Layer 4 of a small transformer language model trained on English Wikipedia (11 layers, counted from 0, width 96).
A neuron's activation on a vector x is SiLU(gate . x) times (in . x), where the dot is the dot product.
The model reads these tokens: "ans" "hi" " is" " de" "ad" "," " while" " she" " has" " become"

The vector x that enters this layer's MLP at each token. A number n stands for n times 0.008.
0 "ans": 70 46 -74 78 -162 -139 188 -56 -113 -67 -209 -102 -104 16 191 -119 190 -113 58 235 217 58 -114 -106 -38 106 -189 -127 -134 123 -220 7 57 51 399 69 -132 -238 27 -28 -15 17 17 -149 -204 -42 -63 59 122 12 112 -119 42 -19 -79 -77 52 110 -36 1 45 10 -22 101 -37 -290 263 31 -17 -88 -52 14 -181 281 198 234 -30 109 57 -114 36 463 -192 94 31 -130 -99 -105 33 -146 271 89 53 -82 -170 1
1 "hi": 186 78 213 -151 -178 -90 128 -117 45 -99 -216 -156 -13 -94 -32 -84 117 128 83 -118 -41 -37 15 -156 -166 69 -20 89 -141 -60 -148 -8 187 -1 198 -46 -129 -163 129 -189 -22 100 191 6 -174 272 -47 -68 -145 122 -48 -60 -72 -225 -54 -162 244 -195 21 150 -113 -109 113 -305 -62 -103 8 33 -49 -166 -10 -100 -122 53 -17 -140 -43 -65 223 109 50 179 -126 -139 -2 -278 -99 190 219 -213 109 162 44 -5 -59 441
2 " is": -119 -46 -53 -183 -336 4 -131 -43 199 -40 203 73 16 151 50 -192 -184 139 -29 67 232 25 -182 79 -170 21 -257 81 -68 -51 26 7 266 -167 131 146 -29 -28 149 74 146 -176 163 133 -19 -119 76 -176 23 -28 -9 -61 81 -112 18 -94 179 -200 55 -49 140 -33 -107 100 -43 -264 276 -56 -172 -186 -277 261 -134 -35 -71 -39 171 -266 -77 -97 134 11 -75 74 -210 183 13 -32 -69 -102 -54 208 -45 -163 -159 189
3 " de": 39 138 40 -28 -1 -95 -58 -23 -199 208 -80 20 -133 91 -162 -178 74 58 149 126 137 55 46 19 -63 -195 -45 13 -316 -117 -169 20 -44 -107 50 84 -193 -70 -87 -215 108 -45 -33 267 34 -36 -160 -53 -60 65 3 264 218 146 126 42 117 -161 84 -159 80 -97 -176 46 -161 153 123 -112 128 -138 -77 -179 -97 7 472 15 -151 -17 16 53 78 4 119 -154 58 120 -66 277 10 -388 220 382 -139 -35 44 35
4 "ad": -153 273 -32 7 -307 -79 -54 251 -36 -34 60 -233 -27 -13 29 -80 21 46 28 163 180 -21 -97 51 -115 -120 63 -133 -40 -182 -11 25 -150 -94 150 71 81 -180 -142 -208 298 -18 -94 152 -255 119 -28 2 -194 72 -13 -15 -33 -27 -67 4 61 -231 -110 -14 143 29 -309 134 28 -45 -67 31 195 -271 124 -259 -207 46 187 156 75 -146 148 68 210 182 115 -165 80 -254 -42 -147 87 -227 33 167 14 -120 165 -99
5 ",": 61 229 30 3 -195 87 -201 57 36 0 -2 -104 220 19 22 -205 -66 -38 45 9 55 -14 69 -17 27 43 -123 -199 -140 116 183 14 166 -347 163 112 -27 -41 343 111 170 -125 159 -63 -127 58 -136 37 -20 42 112 -49 -45 -164 58 -212 269 -118 38 -116 -13 -74 124 -121 -12 -110 293 -38 50 -289 -122 -111 -13 -157 9 69 -166 -127 -16 8 307 158 87 19 15 138 105 104 -18 -117 -8 69 27 152 -45 91
6 " while": -179 272 12 83 -106 240 -274 -187 292 -150 -80 -121 108 129 -24 80 -69 140 70 1 93 63 -172 -77 -92 -16 -89 -231 -147 219 21 -18 37 -332 270 43 45 70 177 56 -75 -216 -19 -44 -117 -15 44 -94 55 28 61 -40 -81 -124 151 -82 308 -30 44 -58 20 -120 120 -133 82 -19 209 -300 41 -98 -156 -116 81 -5 134 70 29 -93 34 -2 178 120 67 77 -42 148 25 -181 -47 -84 -186 90 31 18 -242 116
7 " she": -385 -48 238 52 65 -30 -190 -39 40 65 -44 -123 90 124 -19 -172 -195 -238 -4 142 -42 -233 -68 -8 -417 -10 -123 45 -204 44 20 -16 89 -52 43 18 116 166 38 38 -84 -55 13 113 -264 59 -7 -34 31 111 -85 118 22 65 142 -60 157 10 -130 -179 172 -153 -120 147 -138 -317 288 -290 -35 -5 -112 227 156 19 -109 147 -36 -41 7 173 -30 23 118 -81 -330 225 -219 161 49 43 -49 65 33 -195 -185 194
8 " has": -275 -199 -200 62 -48 94 -262 -58 119 56 70 5 -22 94 45 -162 -169 -40 -99 178 -7 -7 156 -17 -221 135 -393 115 -62 -24 33 150 254 -112 73 -22 -99 -88 -64 -79 -61 66 111 210 -151 6 91 -139 105 -16 -126 -44 6 -28 -55 -93 108 -266 -22 -104 144 -186 -43 68 -55 -183 290 -284 -2 -62 -288 287 -63 -171 -103 49 254 -210 74 -9 44 59 -18 48 -179 98 17 22 119 26 -79 140 58 -108 -334 345
9 " become": -226 -174 -138 89 -212 123 -101 -193 106 -20 117 130 -34 98 61 82 170 39 -5 6 137 47 -115 129 -119 -62 -82 70 -114 86 -32 67 91 -253 220 161 -146 45 111 -61 122 -80 56 361 -67 159 173 -69 159 -91 -95 17 135 -75 190 -87 170 -63 83 58 123 30 -3 -51 -29 -229 215 -31 -212 -149 -279 249 -139 -63 69 -73 75 -104 17 -3 98 -53 -50 -230 -204 321 -30 -263 37 -89 91 285 -26 -167 -157 155

Each question shows the input weights of one neuron of the MLP. A number n stands for n times 0.00069.

n17 gate: -124 201 53 105 53 -174 -84 -31 -19 -23 142 -48 -208 -85 32 -53 5 256 -85 -151 -28 -9 61 217 -9 95 142 -284 297 -95 67 -176 -149 272 -23 5 -175 50 -109 15 93 -211 -218 -115 57 -97 14 -15 79 180 -25 2 -57 -105 113 -3 86 98 88 -249 -224 -52 -81 17 56 64 -74 -22 -147 85 -16 -88 -15 -202 46 54 -91 -207 -78 -60 15 -79 109 -80 9 -263 77 169 53 -72 29 -34 -3 187 -178 60
n17 in: 306 87 14 72 -6 43 99 219 -151 184 12 152 142 -39 12 -190 -15 -229 117 -41 -198 248 -13 201 -8 -162 -171 -68 -283 -20 16 192 -89 -180 -117 44 157 41 -98 -21 -53 64 16 64 -76 -175 81 204 131 -229 -79 132 4 105 85 -167 108 -67 121 99 -58 -269 202 -91 -4 83 2 -19 38 -10 -98 286 110 163 -185 -133 23 -204 -40 10 -40 -45 27 -24 71 -28 33 -232 -35 90 -113 -154 175 75 201 -54
On which two tokens does it fire most, strongest first? 0 "ans", 1 "hi"

n131 gate: -82 113 -10 -236 83 165 115 95 -62 15 224 -270 -191 -16 217 -95 -72 167 -6 39 -79 134 47 15 42 -81 8 -13 252 -79 -130 -108 176 -95 123 130 187 43 -120 -78 -85 253 249 -86 96 -113 -209 -167 -12 -46 -7 209 23 15 -9 284 -20 110 59 -89 -100 -93 185 -279 -191 54 -40 16 -41 110 -90 -128 62 2 -67 129 65 -58 -128 -137 -88 -232 63 -132 72 2 -39 -85 188 -99 -146 168 6 -175 -224 241
n131 in: 231 121 73 29 132 -35 -53 99 10 98 -100 -155 61 -155 8 -154 43 12 -214 44 4 -111 69 -124 -74 -269 63 -31 -175 87 -25 -129 49 -6 63 -101 225 -245 -183 235 41 -139 69 -42 -46 -5 -13 29 99 -173 -38 58 226 54 -50 187 49 169 159 163 4 -127 225 -11 202 -37 -63 153 -45 282 181 -116 -192 -73 -22 28 5 -46 -280 -194 -22 -52 42 37 -11 35 -163 -31 61 96 87 -114 50 44 -215 119
On which token does it fire most? 4 "ad"

n111 gate: -99 -63 -243 -68 -9 154 61 -179 145 12 107 -29 -26 43 -48 -52 118 -27 266 -192 -73 -238 -221 -61 100 8 -35 185 198 -121 165 114 113 -61 202 88 -117 231 167 -25 38 100 -75 187 126 24 141 -99 105 -64 108 -96 156 117 130 -22 -214 46 204 83 63 1 95 -54 103 121 106 -140 -93 -121 161 211 26 117 105 -105 13 -47 36 10 -29 -68 20 62 -56 -8 -194 -125 -69 95 131 38 -115 25 130 -2
n111 in: -234 6 -63 172 -113 -132 217 -180 -130 161 195 146 155 131 -142 82 61 146 90 -259 -40 -82 57 -50 -21 -159 -163 -132 38 -204 74 27 83 -75 204 125 38 267 51 152 -54 113 -43 -181 -10 -110 48 73 -211 130 61 -47 90 89 24 -162 16 64 118 137 -79 201 115 -114 83 33 18 46 -102 10 -31 157 -6 -211 -46 24 6 -107 62 -100 -187 -64 106 82 -7 202 -72 -31 -17 -127 -128 -7 38 36 211 55
On which token does it fire most? 9 " become"

n49 gate: -284 -180 67 -147 -20 4 -25 94 33 90 -39 -28 -188 63 3 134 -200 -72 71 27 156 -74 37 -205 -44 -58 15 -69 109 25 33 -101 175 -46 136 228 43 166 -270 88 -87 50 23 85 90 -32 -65 -72 -23 -72 117 -173 71 27 29 149 -13 -26 42 82 24 -144 -72 2 21 -30 -159 106 -198 83 -168 105 180 215 20 21 32 39 113 258 77 -154 -83 -154 156 -113 -275 -51 -68 96 255 -77 -42 71 192 67
n49 in: -73 -110 48 -72 157 -160 -100 161 1 -249 225 1 -87 12 -98 -115 153 62 -37 -114 128 14 -139 -113 -251 -77 -23 42 24 43 117 19 -217 0 51 -92 -101 192 50 157 9 -80 218 74 11 -79 -78 -113 187 -130 -117 217 -29 171 117 174 249 19 -91 38 222 -70 52 11 -33 99 24 -95 46 188 -98 -19 -84 68 -7 -180 228 -245 -57 -54 103 -9 -267 -13 -181 100 99 201 -3 67 1 -104 31 -23 12 -22
On which two tokens does it fire most, strongest first? 7 " she", 9 " become"

n18 gate: -76 -50 337 122 99 110 -320 -6 -41 103 -63 -175 -110 -78 -229 -27 24 -105 118 147 91 -114 94 -191 96 -146 26 -170 43 18 -100 -35 195 -171 93 -38 87 25 -97 -144 -134 40 -69 17 -38 28 70 121 -31 -50 -29 90 35 209 -71 60 31 -50 16 119 -93 -130 191 38 112 -197 159 -36 -38 142 -15 96 54 126 -119 -147 -102 -81 4 -24 188 0 88 -24 -74 -13 85 -221 -81 122 -88 -171 49 -8 -236 47
n18 in: 151 88 168 209 48 -34 -283 28 -60 -97 -104 96 -105 0 -290 92 179 52 245 16 -12 -169 49 56 63 -5 56 -149 -40 41 -164 0 76 82 154 -205 -286 132 132 211 -195 -160 47 -12 3 177 -149 -24 89 269 -15 -87 -45 85 -113 52 -34 -214 191 -115 -83 79 207 89 234 -68 -88 107 -177 93 58 -106 -163 33 -74 -6 -16 -301 45 31 204 -34 -12 100 74 -91 176 -91 -133 -62 -151 -55 -27 -71 -76 8
On which token does it fire most? 6 " while"

n96 gate: 130 21 -12 117 -26 22 23 235 -236 -31 160 -116 -14 118 132 -85 -96 -214 70 -24 -16 -173 -40 -200 47 130 120 256 -188 -13 163 43 132 81 195 -4 84 100 -287 79 172 195 -205 -280 99 192 -144 -59 -37 -184 -36 34 157 58 -93 -79 135 -130 -224 -110 44 138 -56 -35 26 -170 -282 116 81 -44 -21 -125 -19 -13 -157 -45 -11 194 -25 71 -40 123 -146 137 4 -51 2 100 61 -24 -74 8 -149 122 -124 23
n96 in: 159 122 109 21 -44 134 96 -53 44 -14 87 61 31 175 -96 -65 -70 0 125 -48 -80 -41 -70 -72 -65 161 -201 -100 -36 149 82 -157 118 -59 -126 127 -27 -204 -23 175 -34 161 160 -93 22 22 -139 -142 -97 86 -214 70 107 36 16 -155 321 -52 -75 -65 283 200 219 -150 -9 -49 -114 -62 -110 -83 -140 -23 -9 127 108 130 -23 58 -158 -38 89 114 241 93 4 -177 61 52 75 -4 -44 -31 54 241 168 -130
On which token does it fire most? 1 "hi"

n114 gate: -147 137 -81 2 -29 63 167 -133 144 -159 -31 34 -83 113 -48 201 -84 151 -16 183 -42 -18 330 -76 -100 -142 209 -94 -235 0 -125 -7 -118 -32 60 -137 82 -64 -132 169 35 18 -226 87 -76 159 -215 80 -20 115 -284 67 81 4 34 -138 -11 -17 -191 42 198 72 -27 38 -66 -32 -57 148 64 91 -122 38 -3 -32 -5 95 -297 166 -60 -72 -122 -13 28 -10 105 49 -10 -98 -170 36 23 -24 -29 -73 -107 103
n114 in: -15 -23 -89 102 134 -67 96 -70 236 86 37 200 -22 -68 -80 113 188 127 402 45 100 29 37 -36 96 -38 -117 44 -43 -5 -204 39 67 32 -28 -97 73 -25 -222 74 -22 -80 76 -31 91 -58 -81 -5 38 9 32 66 -351 -4 -25 -137 46 297 87 66 84 -9 -74 50 -144 155 -181 36 -151 165 -111 162 7 106 69 -180 -37 -98 51 106 -129 -64 280 221 35 137 -60 82 -74 -86 52 -5 31 39 -63 161
On which token does it fire most? 5 ","

n43 gate: -154 79 -70 -90 -125 89 148 3 135 -81 -43 9 -103 55 -187 -79 82 104 54 -112 94 149 -167 54 198 -3 9 127 -45 -86 105 -75 151 71 83 -160 2 125 -6 25 242 31 17 83 16 -59 -68 64 -25 48 192 -139 170 251 20 1 -38 -55 168 2 -287 111 54 35 41 34 -59 -47 -90 -102 -190 -13 -19 22 -71 174 143 -141 -41 54 134 64 -30 -225 69 35 -205 72 -108 -10 -16 258 117 16 99 79
n43 in: 65 -209 -36 -68 -88 -37 -145 -83 -73 -62 -104 88 -130 -102 115 -81 93 -119 67 102 146 56 98 87 -202 165 -187 -100 222 -137 47 148 -105 -137 -249 -68 -63 -130 128 130 6 -1 92 171 -108 -157 -28 134 -25 57 101 -228 -20 -21 -73 110 -41 -76 56 96 56 23 28 -126 -171 405 225 29 -78 132 -60 -185 -103 82 -128 55 67 11 4 -129 -260 -8 10 45 -131 66 -131 51 -14 -152 156 31 -40 185 -62 -106
On which token does it fire most, and how strongly? 2 " is", at about 0.51

n191 gate: -32 36 -97 -249 -94 136 -115 -163 -73 -69 128 -19 42 77 114 -187 122 2 -22 -7 32 -71 -103 178 20 6 146 -146 -31 144 -6 -34 30 100 -2 142 -282 -41 -66 -2 -77 146 -82 44 214 -91 -120 -51 -92 108 -219 -100 123 44 -63 -70 -120 181 -32 80 -19 76 -36 241 -89 -68 56 -39 -36 -44 144 59 -4 146 235 -171 120 -136 110 -10 100 -134 149 -122 -37 98 82 -61 -91 -102 -111 249 -50 120 139 201
n191 in: 21 167 -79 55 24 91 77 267 161 154 -32 -65 -162 39 270 21 -171 136 -74 -211 -130 108 -37 -197 120 -86 -137 -76 122 -81 -98 75 115 -32 86 -32 -8 160 20 2 -23 -36 116 -14 -120 -127 -50 -154 84 48 -239 217 75 -124 15 154 -252 -129 115 49 9 77 8 -27 -287 -100 118 -81 8 -187 43 33 -128 57 3 170 94 14 -92 49 37 46 -99 -54 100 79 -161 38 -123 -65 -241 8 231 62 -116 -173
On which token does it fire most? 2 " is"